Layer 11 of a small transformer language model trained on English Wikipedia (16 layers, counted from 0, width 64).
Take only the direct path to the model's output, skipping the later layers: a vector added to the residual stream pushes a token's score in proportion to its dot product with that token's output vector.

Output vectors of the tokens that the questions are about. A number n stands for (n - 128) times 0.039.
".\n\n": 132, 123, 135, 128, 107, 127, 152, 139, 148, 141, 155, 121, 131, 131, 151, 116, 132, 144, 139, 128, 127, 146, 130, 133, 114, 132, 145, 100, 132, 122, 113, 159, 122, 127, 121, 97, 125, 144, 132, 118, 139, 87, 127, 142, 124, 136, 141, 159, 126, 105, 157, 106, 136, 150, 122, 123, 121, 139, 117, 100, 140, 133, 129, 132
"ternational": 121, 96, 94, 128, 131, 134, 177, 123, 121, 135, 92, 158, 138, 147, 177, 129, 149, 147, 154, 146, 168, 113, 90, 162, 97, 116, 132, 126, 94, 84, 137, 131, 108, 189, 126, 116, 177, 90, 163, 138, 128, 101, 122, 138, 139, 150, 127, 168, 121, 127, 140, 144, 160, 161, 104, 78, 120, 113, 113, 130, 138, 92, 150, 162
"ance": 127, 106, 124, 168, 134, 141, 144, 99, 146, 96, 111, 106, 128, 130, 133, 112, 127, 177, 146, 117, 123, 116, 86, 151, 105, 150, 105, 111, 89, 118, 135, 158, 97, 112, 126, 115, 170, 110, 150, 161, 142, 106, 115, 152, 137, 144, 179, 151, 101, 119, 190, 127, 106, 153, 87, 81, 143, 132, 90, 126, 138, 150, 136, 146
"ivers": 132, 105, 126, 154, 107, 144, 120, 134, 148, 149, 142, 126, 146, 130, 139, 153, 155, 125, 180, 120, 163, 124, 71, 142, 142, 123, 130, 139, 119, 104, 156, 98, 116, 127, 165, 82, 150, 93, 162, 127, 131, 92, 140, 125, 130, 172, 110, 154, 110, 129, 158, 103, 152, 166, 116, 95, 99, 126, 109, 77, 155, 136, 128, 162
"resent": 125, 126, 108, 128, 104, 153, 166, 88, 118, 129, 108, 174, 90, 134, 156, 132, 132, 147, 124, 129, 181, 145, 99, 147, 109, 131, 137, 114, 131, 91, 121, 130, 96, 159, 144, 87, 156, 70, 153, 111, 169, 96, 107, 174, 109, 154, 141, 133, 119, 142, 204, 151, 149, 156, 87, 127, 99, 114, 160, 118, 157, 125, 134, 88
"ional": 110, 62, 134, 173, 110, 137, 152, 113, 127, 133, 123, 169, 167, 136, 174, 95, 150, 157, 128, 152, 143, 126, 80, 165, 100, 114, 156, 157, 104, 121, 133, 136, 98, 173, 124, 89, 152, 144, 153, 128, 137, 118, 118, 118, 109, 184, 180, 134, 97, 115, 157, 140, 151, 146, 125, 123, 138, 108, 106, 59, 106, 108, 110, 147
" ==\n\n": 120, 98, 137, 132, 100, 137, 140, 142, 130, 172, 154, 130, 106, 141, 121, 114, 169, 150, 129, 106, 129, 131, 110, 158, 145, 90, 189, 122, 76, 74, 167, 144, 116, 150, 131, 136, 163, 109, 150, 148, 165, 87, 152, 153, 108, 156, 158, 152, 113, 147, 177, 140, 130, 163, 110, 101, 92, 108, 154, 125, 100, 113, 115, 158
".\n": 122, 115, 139, 133, 96, 130, 157, 143, 142, 122, 141, 134, 119, 130, 162, 111, 120, 145, 136, 117, 133, 152, 121, 145, 102, 140, 144, 110, 132, 120, 128, 139, 121, 129, 121, 97, 127, 123, 140, 124, 141, 88, 116, 144, 126, 140, 141, 165, 121, 100, 169, 105, 146, 156, 123, 119, 104, 125, 134, 106, 151, 117, 106, 129
"ris": 93, 89, 134, 112, 130, 140, 140, 115, 130, 159, 129, 121, 109, 133, 140, 158, 149, 141, 118, 62, 144, 117, 83, 128, 113, 147, 141, 120, 103, 101, 129, 111, 94, 144, 134, 62, 127, 122, 140, 160, 141, 114, 125, 136, 113, 140, 161, 148, 141, 107, 166, 147, 116, 156, 57, 115, 111, 99, 121, 74, 147, 107, 92, 125
" time": 162, 101, 121, 119, 151, 134, 134, 139, 159, 117, 125, 157, 108, 141, 146, 109, 132, 129, 142, 100, 148, 119, 137, 156, 153, 121, 141, 113, 114, 125, 155, 143, 92, 138, 123, 103, 147, 122, 157, 129, 142, 97, 156, 146, 121, 121, 125, 150, 144, 118, 159, 107, 125, 137, 117, 86, 152, 121, 102, 131, 135, 127, 100, 162
" –": 119, 113, 143, 124, 130, 130, 148, 139, 134, 121, 133, 123, 91, 129, 126, 130, 135, 132, 135, 134, 144, 136, 113, 144, 130, 139, 133, 119, 111, 117, 131, 119, 80, 148, 121, 125, 158, 112, 155, 140, 158, 117, 110, 123, 96, 146, 151, 152, 117, 121, 133, 100, 122, 144, 91, 119, 106, 116, 135, 128, 124, 128, 133, 128
"ath": 97, 119, 133, 127, 115, 137, 137, 151, 150, 161, 113, 120, 112, 127, 165, 114, 140, 125, 127, 129, 152, 155, 85, 137, 113, 123, 127, 124, 114, 113, 142, 87, 97, 152, 132, 126, 130, 104, 152, 128, 120, 117, 139, 152, 141, 148, 116, 178, 103, 138, 153, 132, 156, 135, 88, 128, 126, 121, 100, 123, 140, 118, 111, 122
"eptember": 94, 88, 127, 166, 139, 160, 140, 113, 173, 165, 116, 150, 134, 132, 155, 131, 164, 125, 171, 150, 124, 124, 87, 144, 116, 148, 128, 111, 144, 116, 136, 142, 76, 158, 132, 94, 132, 89, 141, 102, 135, 105, 167, 151, 66, 137, 134, 179, 72, 80, 205, 132, 161, 138, 55, 103, 126, 75, 114, 136, 132, 108, 154, 147
"thern": 92, 58, 119, 130, 152, 166, 136, 91, 171, 171, 80, 153, 131, 144, 191, 101, 151, 176, 162, 116, 174, 128, 6, 220, 117, 121, 117, 120, 87, 100, 130, 99, 80, 171, 139, 103, 188, 134, 149, 158, 157, 89, 183, 139, 114, 163, 155, 150, 110, 95, 223, 101, 171, 197, 89, 94, 83, 86, 117, 116, 136, 115, 120, 130
"view": 84, 103, 145, 117, 138, 140, 146, 111, 146, 107, 126, 115, 114, 138, 147, 138, 167, 164, 133, 132, 120, 131, 79, 153, 165, 108, 151, 118, 143, 108, 145, 110, 122, 155, 155, 78, 108, 106, 143, 137, 132, 100, 174, 133, 111, 153, 113, 149, 120, 119, 152, 86, 134, 148, 84, 105, 126, 100, 135, 97, 132, 85, 110, 138
"forman": 119, 69, 144, 140, 129, 133, 156, 108, 144, 143, 89, 137, 119, 138, 149, 100, 137, 131, 132, 117, 142, 117, 41, 159, 161, 134, 125, 120, 112, 77, 158, 146, 80, 130, 157, 85, 132, 102, 180, 138, 141, 118, 133, 145, 90, 173, 129, 179, 115, 160, 140, 145, 142, 162, 88, 78, 121, 100, 124, 102, 110, 112, 124, 130
"ular": 117, 72, 111, 139, 137, 134, 133, 134, 142, 126, 134, 175, 139, 139, 170, 97, 151, 143, 113, 157, 147, 145, 69, 144, 140, 133, 160, 154, 118, 111, 118, 128, 120, 140, 107, 111, 140, 121, 147, 116, 163, 126, 145, 151, 109, 130, 148, 141, 105, 117, 196, 145, 164, 136, 123, 107, 130, 106, 125, 96, 109, 134, 112, 152
"du": 131, 135, 119, 166, 143, 141, 164, 125, 150, 146, 118, 187, 117, 137, 157, 115, 176, 171, 144, 85, 124, 102, 86, 158, 135, 120, 116, 111, 103, 103, 110, 116, 110, 146, 100, 84, 164, 161, 134, 151, 123, 117, 147, 126, 127, 131, 125, 157, 146, 100, 151, 116, 163, 137, 99, 89, 121, 125, 101, 115, 127, 110, 100, 142
":": 116, 106, 148, 118, 116, 126, 177, 110, 115, 137, 116, 136, 121, 132, 150, 131, 125, 121, 145, 133, 148, 126, 130, 135, 134, 126, 139, 114, 108, 107, 152, 153, 110, 132, 143, 136, 165, 132, 135, 113, 156, 101, 137, 130, 107, 149, 142, 147, 108, 120, 134, 128, 117, 150, 136, 112, 120, 114, 126, 141, 131, 137, 130, 104
"',": 124, 60, 155, 132, 103, 141, 161, 138, 157, 121, 114, 138, 102, 133, 160, 71, 123, 166, 141, 104, 131, 172, 101, 169, 121, 161, 157, 138, 87, 117, 113, 124, 103, 147, 122, 100, 174, 107, 143, 158, 142, 100, 142, 135, 130, 128, 142, 156, 99, 97, 142, 100, 110, 175, 107, 92, 106, 117, 117, 118, 144, 139, 122, 148

Output weights of attention head 1. The head adds the sum of these rows, row i times number i of z. A number n stands for (n - 128) times 0.013.
o0: 130, 120, 126, 144, 147, 98, 110, 167, 104, 91, 114, 81, 128, 151, 119, 192, 151, 116, 160, 122, 89, 128, 64, 153, 111, 122, 135, 92, 71, 83, 151, 95, 123, 157, 91, 113, 93, 131, 134, 145, 128, 136, 116, 152, 124, 146, 144, 99, 89, 147, 156, 157, 81, 148, 179, 150, 109, 147, 76, 141, 125, 178, 136, 148
o1: 91, 120, 107, 164, 106, 128, 103, 123, 105, 99, 121, 147, 136, 160, 160, 140, 95, 82, 115, 131, 116, 173, 140, 125, 124, 137, 119, 123, 140, 129, 116, 114, 129, 135, 152, 146, 122, 137, 137, 158, 140, 127, 142, 129, 70, 130, 136, 109, 92, 104, 109, 91, 100, 80, 113, 144, 136, 110, 119, 142, 120, 110, 150, 104
o2: 110, 129, 101, 108, 112, 144, 169, 145, 118, 110, 92, 97, 119, 117, 130, 127, 117, 133, 120, 158, 157, 146, 172, 155, 114, 134, 127, 89, 126, 144, 120, 87, 112, 70, 120, 152, 131, 108, 143, 111, 135, 105, 142, 109, 95, 159, 164, 72, 133, 122, 151, 107, 163, 134, 118, 116, 117, 148, 158, 127, 139, 131, 132, 129
o3: 143, 109, 135, 139, 106, 103, 147, 128, 68, 123, 190, 154, 87, 138, 108, 90, 159, 143, 163, 127, 89, 114, 168, 159, 105, 168, 139, 105, 115, 162, 133, 145, 123, 94, 92, 121, 95, 121, 95, 135, 117, 112, 119, 186, 138, 139, 173, 140, 88, 145, 153, 153, 120, 119, 140, 97, 131, 63, 116, 140, 91, 152, 142, 130
o4: 115, 83, 96, 107, 112, 95, 139, 120, 123, 155, 135, 167, 121, 110, 160, 56, 149, 115, 125, 158, 122, 134, 129, 122, 165, 105, 142, 123, 81, 114, 146, 125, 121, 192, 133, 150, 123, 141, 157, 74, 124, 121, 111, 156, 90, 155, 117, 91, 150, 111, 141, 130, 100, 148, 120, 121, 136, 102, 92, 155, 115, 71, 153, 93
o5: 119, 142, 118, 106, 124, 127, 148, 113, 133, 111, 177, 92, 124, 117, 152, 157, 90, 99, 105, 108, 185, 133, 192, 155, 156, 125, 123, 151, 154, 165, 121, 94, 105, 132, 161, 132, 113, 125, 151, 102, 138, 146, 156, 154, 113, 124, 105, 126, 103, 149, 111, 92, 91, 164, 116, 141, 142, 121, 87, 141, 98, 132, 102, 124
o6: 103, 157, 141, 115, 132, 110, 141, 126, 120, 186, 120, 111, 145, 9, 193, 132, 139, 129, 122, 179, 157, 119, 159, 122, 105, 131, 91, 201, 91, 118, 78, 102, 116, 90, 114, 119, 161, 125, 87, 131, 106, 161, 126, 122, 158, 114, 135, 148, 76, 153, 97, 135, 142, 116, 119, 103, 126, 129, 116, 148, 134, 139, 132, 89
o7: 115, 114, 114, 116, 147, 80, 157, 112, 87, 125, 108, 152, 126, 182, 134, 160, 144, 117, 118, 173, 151, 112, 165, 125, 81, 149, 113, 158, 180, 75, 130, 147, 164, 129, 173, 87, 140, 118, 113, 97, 147, 151, 111, 130, 113, 99, 151, 98, 128, 173, 163, 145, 133, 101, 195, 98, 162, 55, 145, 122, 75, 124, 172, 124
o8: 118, 122, 127, 112, 141, 175, 146, 92, 116, 145, 120, 114, 97, 85, 142, 101, 73, 139, 174, 151, 92, 86, 138, 100, 123, 88, 140, 145, 121, 144, 109, 139, 116, 110, 162, 86, 152, 110, 114, 154, 148, 159, 131, 90, 108, 181, 126, 115, 127, 112, 113, 142, 116, 166, 96, 169, 171, 82, 100, 160, 120, 145, 106, 94
o9: 117, 117, 151, 129, 107, 55, 140, 177, 150, 144, 128, 56, 112, 135, 128, 122, 147, 85, 153, 111, 158, 160, 150, 78, 110, 163, 159, 103, 93, 102, 148, 117, 140, 170, 103, 122, 140, 97, 114, 125, 127, 129, 163, 140, 173, 146, 113, 176, 127, 119, 137, 140, 158, 132, 110, 126, 85, 101, 101, 125, 141, 107, 208, 110
o10: 135, 154, 96, 126, 83, 101, 155, 132, 142, 161, 114, 82, 108, 126, 137, 135, 153, 120, 156, 107, 94, 115, 167, 134, 157, 126, 109, 136, 95, 138, 121, 142, 123, 148, 166, 157, 167, 115, 161, 99, 108, 116, 107, 135, 117, 133, 157, 151, 127, 113, 144, 157, 135, 148, 151, 151, 128, 138, 164, 164, 111, 141, 156, 132
o11: 159, 153, 150, 50, 82, 96, 126, 96, 162, 161, 117, 119, 118, 118, 121, 93, 129, 167, 146, 103, 125, 129, 145, 99, 140, 109, 154, 122, 144, 103, 130, 177, 107, 137, 128, 100, 142, 112, 183, 175, 144, 111, 125, 118, 142, 137, 113, 113, 164, 168, 134, 106, 173, 122, 153, 148, 100, 89, 159, 163, 139, 106, 130, 100
o12: 88, 139, 134, 134, 149, 92, 110, 117, 129, 109, 123, 130, 142, 135, 186, 168, 128, 110, 110, 157, 121, 117, 137, 158, 137, 164, 99, 99, 168, 123, 151, 147, 107, 118, 137, 96, 121, 124, 117, 89, 139, 123, 150, 136, 98, 127, 148, 113, 80, 122, 144, 116, 128, 110, 146, 116, 130, 109, 137, 126, 97, 88, 189, 114
o13: 101, 148, 133, 132, 70, 131, 126, 148, 154, 124, 103, 158, 97, 122, 93, 144, 102, 140, 168, 154, 116, 138, 112, 109, 136, 121, 97, 160, 148, 135, 122, 146, 128, 154, 132, 117, 126, 106, 111, 122, 121, 155, 208, 109, 150, 154, 121, 133, 133, 155, 131, 177, 118, 145, 154, 159, 91, 130, 145, 126, 130, 152, 100, 97
o14: 120, 133, 105, 134, 154, 86, 145, 133, 131, 111, 178, 132, 152, 154, 100, 131, 148, 105, 136, 138, 181, 124, 106, 176, 143, 151, 123, 130, 137, 124, 163, 162, 88, 145, 164, 146, 134, 126, 133, 139, 102, 158, 120, 155, 101, 134, 102, 118, 99, 143, 137, 101, 101, 99, 138, 126, 131, 157, 100, 139, 126, 151, 114, 89
o15: 145, 145, 120, 151, 95, 94, 130, 132, 137, 122, 131, 145, 114, 95, 124, 124, 151, 145, 134, 105, 101, 142, 183, 136, 135, 141, 151, 116, 121, 107, 158, 117, 149, 135, 137, 183, 161, 150, 91, 144, 128, 92, 135, 160, 102, 154, 130, 133, 132, 110, 117, 110, 150, 91, 122, 114, 160, 102, 103, 160, 116, 120, 104, 100
o16: 124, 147, 122, 138, 92, 63, 132, 127, 135, 150, 137, 141, 131, 142, 110, 143, 140, 119, 121, 93, 151, 145, 153, 182, 140, 157, 141, 93, 129, 102, 134, 139, 74, 152, 141, 137, 130, 158, 140, 111, 139, 116, 145, 107, 153, 122, 164, 157, 106, 166, 145, 114, 126, 146, 135, 113, 156, 172, 145, 119, 125, 123, 123, 110
o17: 130, 121, 83, 90, 109, 78, 113, 150, 121, 148, 95, 112, 130, 138, 166, 112, 93, 126, 138, 95, 128, 121, 115, 184, 157, 110, 132, 99, 122, 137, 137, 148, 146, 106, 61, 140, 162, 126, 114, 139, 128, 182, 183, 119, 131, 126, 155, 99, 121, 104, 116, 136, 133, 124, 153, 127, 108, 146, 157, 156, 165, 98, 149, 163
o18: 97, 97, 93, 141, 154, 79, 103, 152, 177, 155, 136, 155, 164, 140, 66, 90, 120, 158, 124, 85, 137, 138, 143, 100, 127, 123, 133, 156, 126, 122, 98, 117, 197, 132, 86, 76, 100, 136, 169, 114, 180, 123, 117, 180, 137, 190, 100, 182, 121, 121, 161, 101, 141, 123, 111, 105, 102, 141, 117, 69, 127, 122, 112, 111
o19: 139, 129, 132, 151, 133, 163, 128, 89, 131, 116, 106, 170, 127, 56, 90, 118, 132, 151, 161, 143, 100, 107, 118, 134, 145, 98, 141, 127, 145, 153, 94, 84, 120, 139, 91, 86, 132, 134, 159, 155, 123, 129, 152, 161, 80, 83, 75, 100, 167, 98, 124, 132, 96, 141, 148, 119, 128, 146, 153, 85, 147, 69, 85, 121
o20: 126, 100, 185, 123, 133, 118, 111, 118, 124, 109, 139, 152, 107, 120, 120, 117, 169, 176, 133, 160, 131, 94, 102, 147, 121, 160, 93, 112, 144, 140, 144, 124, 128, 84, 119, 145, 140, 140, 146, 126, 145, 118, 150, 116, 85, 81, 155, 140, 107, 93, 93, 130, 83, 99, 130, 129, 139, 145, 70, 129, 104, 159, 127, 131
o21: 134, 146, 126, 101, 106, 118, 92, 101, 115, 141, 91, 91, 123, 113, 154, 113, 140, 131, 98, 144, 140, 103, 94, 108, 159, 83, 84, 184, 154, 94, 121, 51, 147, 112, 108, 146, 166, 130, 124, 169, 179, 143, 96, 106, 133, 125, 126, 82, 121, 159, 124, 127, 153, 99, 82, 124, 105, 112, 134, 98, 125, 108, 169, 88
o22: 146, 127, 114, 144, 127, 154, 162, 184, 105, 109, 94, 157, 134, 118, 166, 86, 119, 124, 158, 119, 114, 180, 146, 146, 105, 85, 156, 148, 135, 123, 115, 123, 132, 109, 145, 73, 129, 159, 127, 133, 120, 144, 126, 103, 150, 97, 143, 147, 174, 132, 145, 106, 109, 139, 130, 150, 141, 108, 100, 123, 127, 83, 115, 159
o23: 127, 89, 172, 112, 147, 112, 167, 66, 117, 155, 111, 135, 93, 148, 107, 94, 127, 143, 160, 124, 138, 133, 133, 153, 152, 132, 111, 185, 129, 104, 103, 113, 92, 124, 161, 128, 188, 142, 100, 104, 200, 131, 122, 119, 139, 158, 159, 83, 159, 99, 92, 126, 107, 102, 134, 130, 118, 118, 118, 129, 138, 154, 135, 97
o24: 133, 143, 141, 108, 151, 144, 140, 159, 90, 147, 151, 124, 138, 123, 120, 150, 159, 89, 121, 134, 130, 98, 121, 111, 117, 90, 130, 133, 137, 145, 147, 105, 120, 121, 76, 153, 131, 153, 171, 144, 144, 130, 109, 157, 108, 122, 79, 137, 131, 183, 148, 133, 163, 147, 123, 137, 113, 140, 159, 133, 83, 105, 91, 128
o25: 144, 88, 128, 124, 147, 114, 160, 155, 97, 143, 120, 106, 125, 184, 117, 145, 130, 116, 142, 110, 111, 126, 160, 173, 153, 122, 137, 117, 111, 33, 97, 93, 162, 124, 82, 122, 111, 108, 160, 103, 166, 106, 103, 147, 127, 138, 134, 139, 122, 154, 103, 149, 133, 107, 128, 173, 104, 108, 155, 157, 134, 125, 142, 106
o26: 76, 152, 155, 104, 101, 73, 172, 119, 131, 119, 143, 143, 112, 76, 102, 120, 138, 97, 162, 81, 105, 138, 126, 79, 89, 101, 102, 149, 131, 115, 155, 93, 146, 135, 125, 91, 122, 146, 124, 122, 185, 140, 97, 116, 104, 111, 137, 135, 132, 63, 99, 89, 116, 100, 102, 140, 112, 125, 143, 114, 151, 73, 132, 143
o27: 109, 105, 97, 106, 131, 87, 172, 134, 113, 129, 103, 169, 152, 127, 91, 122, 146, 142, 94, 152, 126, 87, 123, 164, 114, 108, 138, 100, 89, 165, 133, 126, 100, 166, 88, 141, 152, 115, 126, 175, 127, 105, 108, 123, 150, 126, 84, 134, 118, 142, 112, 155, 139, 133, 173, 134, 130, 91, 158, 138, 92, 118, 139, 81
o28: 128, 141, 88, 133, 154, 185, 89, 156, 154, 109, 139, 135, 119, 71, 126, 158, 86, 99, 130, 163, 151, 123, 171, 130, 122, 109, 132, 133, 126, 74, 170, 60, 137, 179, 73, 185, 132, 90, 150, 122, 139, 129, 148, 156, 133, 115, 80, 136, 144, 111, 111, 153, 140, 149, 150, 139, 141, 110, 154, 115, 93, 89, 118, 123
o29: 107, 142, 123, 78, 132, 105, 111, 195, 119, 108, 127, 115, 114, 131, 78, 129, 64, 157, 183, 149, 129, 114, 106, 146, 150, 138, 100, 99, 198, 112, 158, 153, 117, 129, 141, 106, 150, 98, 178, 121, 88, 119, 88, 148, 119, 166, 115, 140, 125, 132, 89, 120, 62, 105, 107, 111, 147, 102, 141, 135, 146, 149, 105, 101
o30: 127, 70, 102, 161, 162, 130, 160, 86, 162, 85, 103, 169, 118, 76, 62, 136, 164, 177, 121, 118, 158, 95, 132, 119, 155, 125, 138, 175, 123, 152, 141, 60, 166, 116, 162, 106, 142, 88, 93, 129, 114, 156, 168, 112, 157, 76, 166, 87, 141, 157, 112, 161, 135, 101, 150, 95, 109, 116, 135, 145, 164, 132, 122, 94
o31: 147, 160, 119, 120, 116, 187, 145, 130, 167, 85, 183, 128, 129, 105, 134, 173, 108, 149, 108, 170, 127, 80, 183, 155, 94, 152, 126, 129, 182, 138, 107, 131, 134, 144, 148, 132, 138, 130, 152, 113, 163, 142, 142, 158, 122, 94, 129, 128, 100, 170, 137, 115, 138, 114, 127, 130, 88, 116, 141, 142, 113, 115, 105, 119

Each question shows a token from some text and the vector z that the head gathered there. A number n stands for (n - 128) times 0.044.

"ren": 113, 98, 123, 93, 81, 156, 141, 103, 135, 91, 124, 72, 191, 164, 145, 113, 182, 139, 128, 147, 84, 170, 142, 164, 150, 104, 145, 107, 87, 101, 132, 112
Which of these tokens does it push down most? " ==\n\n"

"3": 100, 115, 165, 176, 92, 130, 135, 139, 109, 138, 126, 157, 129, 118, 119, 146, 99, 143, 136, 116, 134, 136, 127, 128, 142, 141, 151, 109, 163, 138, 123, 160
Pushed up most: ".\n"

"ers": 90, 123, 117, 163, 135, 129, 156, 125, 118, 135, 134, 141, 112, 114, 116, 142, 102, 127, 126, 128, 135, 142, 125, 139, 142, 109, 171, 156, 128, 125, 153, 116
Which of these tokens does it push down most? "ivers"

"al": 109, 121, 113, 151, 143, 111, 119, 136, 132, 127, 138, 143, 131, 114, 104, 118, 141, 134, 109, 128, 154, 149, 150, 136, 149, 132, 149, 103, 138, 135, 109, 127
Which of these tokens does it push down most? "ivers"

"all": 95, 95, 105, 113, 113, 140, 119, 142, 109, 128, 129, 145, 117, 135, 122, 94, 126, 158, 129, 108, 149, 171, 159, 150, 119, 94, 131, 127, 114, 124, 119, 135
Pushed up most: "thern"

" |": 146, 108, 144, 133, 99, 147, 129, 120, 125, 111, 134, 129, 141, 111, 164, 128, 76, 108, 135, 159, 143, 132, 133, 116, 162, 144, 133, 157, 136, 150, 138, 138
Pushed up most: "view"

" appro": 123, 135, 108, 169, 141, 129, 75, 135, 123, 126, 165, 121, 165, 131, 133, 112, 147, 146, 126, 123, 155, 113, 152, 140, 127, 135, 142, 111, 152, 89, 99, 169
Pushed up most: "eptember"

" the": 125, 131, 129, 151, 103, 135, 120, 129, 112, 130, 130, 120, 130, 121, 119, 103, 126, 137, 133, 133, 138, 145, 130, 153, 163, 147, 186, 133, 120, 150, 105, 109
Which three tokens does it push up most, strongest first? "ris", " –", ".\n"

" p": 101, 146, 92, 139, 125, 107, 130, 103, 109, 99, 100, 118, 132, 134, 101, 54, 101, 144, 96, 137, 177, 178, 168, 161, 168, 111, 153, 142, 74, 101, 51, 170
Pushed up most: "ional"

"oss": 147, 116, 150, 102, 103, 143, 138, 103, 131, 148, 133, 121, 167, 142, 138, 119, 128, 151, 124, 123, 133, 157, 129, 115, 140, 135, 140, 98, 122, 108, 141, 127
Which three tokens does it push up most, strongest first? "ivers", "ath", "thern"

")": 133, 126, 172, 151, 119, 157, 130, 124, 113, 101, 143, 113, 154, 100, 166, 148, 108, 136, 137, 75, 162, 137, 112, 158, 159, 106, 141, 147, 94, 125, 141, 143
Which three tokens does it push up most, strongest first? "ance", ":", " –"

" ": 98, 144, 84, 205, 147, 106, 99, 121, 119, 117, 192, 143, 191, 93, 152, 137, 130, 137, 113, 156, 166, 121, 107, 128, 152, 145, 170, 132, 162, 93, 95, 170
Which two tokens does it push up most, strongest first? "eptember", " ==\n\n"

"ond": 147, 114, 151, 123, 134, 134, 96, 124, 119, 129, 119, 160, 161, 146, 138, 131, 132, 118, 137, 117, 134, 138, 145, 144, 130, 126, 139, 139, 128, 154, 122, 119
Which three tokens does it push up most, strongest first? "forman", "view", "resent"

"–": 112, 121, 169, 130, 108, 158, 146, 125, 125, 106, 135, 133, 140, 109, 150, 140, 117, 141, 143, 87, 159, 147, 142, 166, 151, 104, 138, 128, 81, 121, 145, 133
Pushed up most: "ance"

" (": 130, 131, 166, 171, 146, 165, 123, 117, 107, 113, 135, 138, 156, 78, 167, 132, 108, 137, 131, 109, 157, 153, 114, 144, 154, 127, 139, 149, 112, 137, 142, 158
Which of these tokens does it push down most? "ivers"

"ows": 134, 131, 121, 173, 109, 130, 113, 94, 111, 130, 133, 119, 123, 91, 122, 110, 117, 136, 136, 146, 148, 148, 155, 143, 173, 151, 164, 126, 111, 139, 82, 116
Which of these tokens does it push down most? "resent"

" and": 140, 140, 110, 163, 126, 138, 115, 108, 78, 127, 141, 88, 142, 105, 139, 124, 129, 117, 124, 139, 143, 133, 125, 126, 169, 155, 128, 132, 144, 143, 86, 126
Which of these tokens does it push down most? "thern"

" of": 93, 102, 126, 153, 165, 143, 148, 148, 118, 147, 139, 137, 105, 90, 129, 165, 85, 130, 133, 139, 135, 141, 161, 123, 144, 118, 133, 148, 152, 135, 170, 96
Which two tokens does it push up most, strongest first? "ternational", "du"

"is": 76, 58, 118, 166, 49, 150, 129, 106, 133, 160, 145, 80, 136, 147, 137, 109, 192, 142, 145, 129, 124, 131, 138, 168, 155, 138, 161, 129, 83, 163, 92, 136
Which three tokens does it push up most, strongest first? ".\n\n", ".\n", "ris"

" L": 148, 105, 137, 137, 114, 145, 123, 120, 145, 100, 120, 121, 154, 108, 169, 148, 79, 96, 143, 163, 122, 124, 116, 120, 157, 136, 125, 172, 139, 134, 146, 149
Pushed up most: "view"

"ub": 125, 112, 95, 127, 123, 119, 114, 124, 127, 136, 142, 124, 138, 122, 122, 106, 139, 124, 121, 122, 124, 148, 109, 141, 138, 141, 125, 125, 110, 126, 102, 129
Pushed up most: "forman"

" At": 124, 111, 143, 142, 128, 143, 109, 109, 120, 123, 163, 103, 181, 135, 172, 121, 115, 111, 134, 150, 140, 142, 134, 124, 152, 138, 151, 126, 146, 104, 110, 142
Pushed up most: "eptember"

" m": 118, 87, 90, 180, 88, 112, 109, 146, 113, 115, 136, 110, 120, 122, 138, 93, 124, 148, 152, 141, 155, 146, 175, 161, 188, 133, 185, 145, 79, 156, 100, 130
Which two tokens does it push up most, strongest first? "du", "ris"

" |\n": 146, 126, 147, 125, 126, 135, 159, 119, 144, 100, 138, 116, 184, 143, 128, 128, 118, 140, 109, 122, 116, 181, 136, 140, 152, 144, 156, 134, 101, 100, 154, 102
Which of these tokens does it push down most? " time"

"e": 111, 82, 104, 107, 119, 99, 125, 97, 125, 157, 138, 131, 127, 147, 116, 96, 94, 161, 113, 77, 180, 110, 157, 146, 135, 120, 147, 93, 118, 107, 123, 139
Pushed up most: "',"

"5": 106, 142, 154, 154, 84, 129, 153, 104, 130, 126, 131, 167, 160, 118, 129, 143, 103, 147, 102, 136, 137, 194, 110, 143, 156, 142, 171, 92, 129, 121, 133, 152
Pushed up most: " –"

"ance": 139, 103, 137, 131, 90, 149, 146, 106, 114, 112, 170, 113, 183, 149, 142, 129, 124, 124, 127, 128, 127, 134, 119, 106, 190, 151, 166, 106, 105, 98, 130, 113
Pushed up most: "ivers"

" Record": 141, 116, 115, 120, 105, 163, 141, 111, 124, 92, 167, 124, 175, 124, 135, 126, 113, 117, 141, 130, 112, 141, 132, 123, 193, 146, 177, 105, 96, 86, 129, 103
Pushed up most: "ris"

"0": 106, 132, 163, 136, 114, 156, 126, 139, 122, 90, 132, 117, 163, 108, 154, 148, 123, 133, 134, 89, 166, 143, 137, 157, 161, 105, 144, 117, 106, 123, 139, 139
Pushed up most: ":"

" g": 112, 98, 101, 162, 73, 113, 105, 136, 128, 119, 148, 113, 130, 128, 127, 120, 130, 136, 165, 127, 134, 139, 123, 143, 183, 147, 178, 139, 68, 170, 85, 93
Pushed up most: "ris"

"ing": 119, 108, 94, 151, 88, 124, 89, 118, 126, 132, 138, 116, 129, 130, 137, 127, 126, 148, 149, 133, 140, 145, 137, 130, 165, 151, 155, 111, 102, 155, 109, 105
Pushed up most: "ris"

"ate": 152, 124, 150, 121, 86, 126, 123, 111, 125, 128, 122, 94, 149, 101, 168, 125, 112, 83, 154, 169, 105, 171, 150, 128, 159, 170, 111, 120, 121, 118, 164, 104
Pushed up most: "ivers"

"4": 115, 132, 160, 170, 82, 120, 146, 116, 116, 137, 133, 156, 162, 112, 103, 155, 106, 127, 105, 141, 139, 180, 109, 122, 156, 151, 163, 99, 129, 120, 144, 153
Which two tokens does it push up most, strongest first? " –", "resent"

"ed": 92, 98, 107, 130, 111, 141, 119, 138, 109, 124, 133, 140, 119, 140, 118, 94, 131, 158, 136, 115, 146, 157, 155, 144, 126, 95, 137, 130, 111, 123, 116, 136
Which of these tokens does it push down most? "eptember"

"2": 137, 129, 150, 125, 131, 126, 117, 134, 142, 110, 116, 130, 158, 129, 148, 132, 109, 98, 134, 148, 96, 152, 123, 132, 116, 137, 120, 137, 135, 122, 152, 160
Pushed up most: "resent"

"ow": 112, 123, 94, 173, 107, 139, 84, 110, 117, 115, 130, 121, 115, 145, 130, 101, 130, 163, 135, 138, 160, 140, 147, 143, 153, 138, 128, 92, 135, 125, 97, 141
Pushed up most: " time"

"ur": 122, 107, 111, 142, 115, 131, 139, 164, 121, 86, 107, 154, 88, 81, 136, 106, 143, 109, 135, 124, 152, 187, 186, 129, 115, 132, 109, 128, 95, 110, 160, 148
Which of these tokens does it push down most? "eptember"

"aw": 114, 133, 106, 134, 124, 126, 137, 146, 110, 135, 120, 111, 134, 126, 125, 112, 134, 124, 123, 140, 120, 169, 133, 122, 118, 127, 137, 130, 134, 127, 125, 129
Pushed up most: "ular"

"1": 98, 120, 169, 166, 93, 138, 130, 127, 105, 137, 132, 150, 116, 115, 125, 138, 106, 139, 150, 107, 144, 140, 147, 156, 150, 133, 147, 110, 136, 132, 129, 150
Pushed up most: ".\n"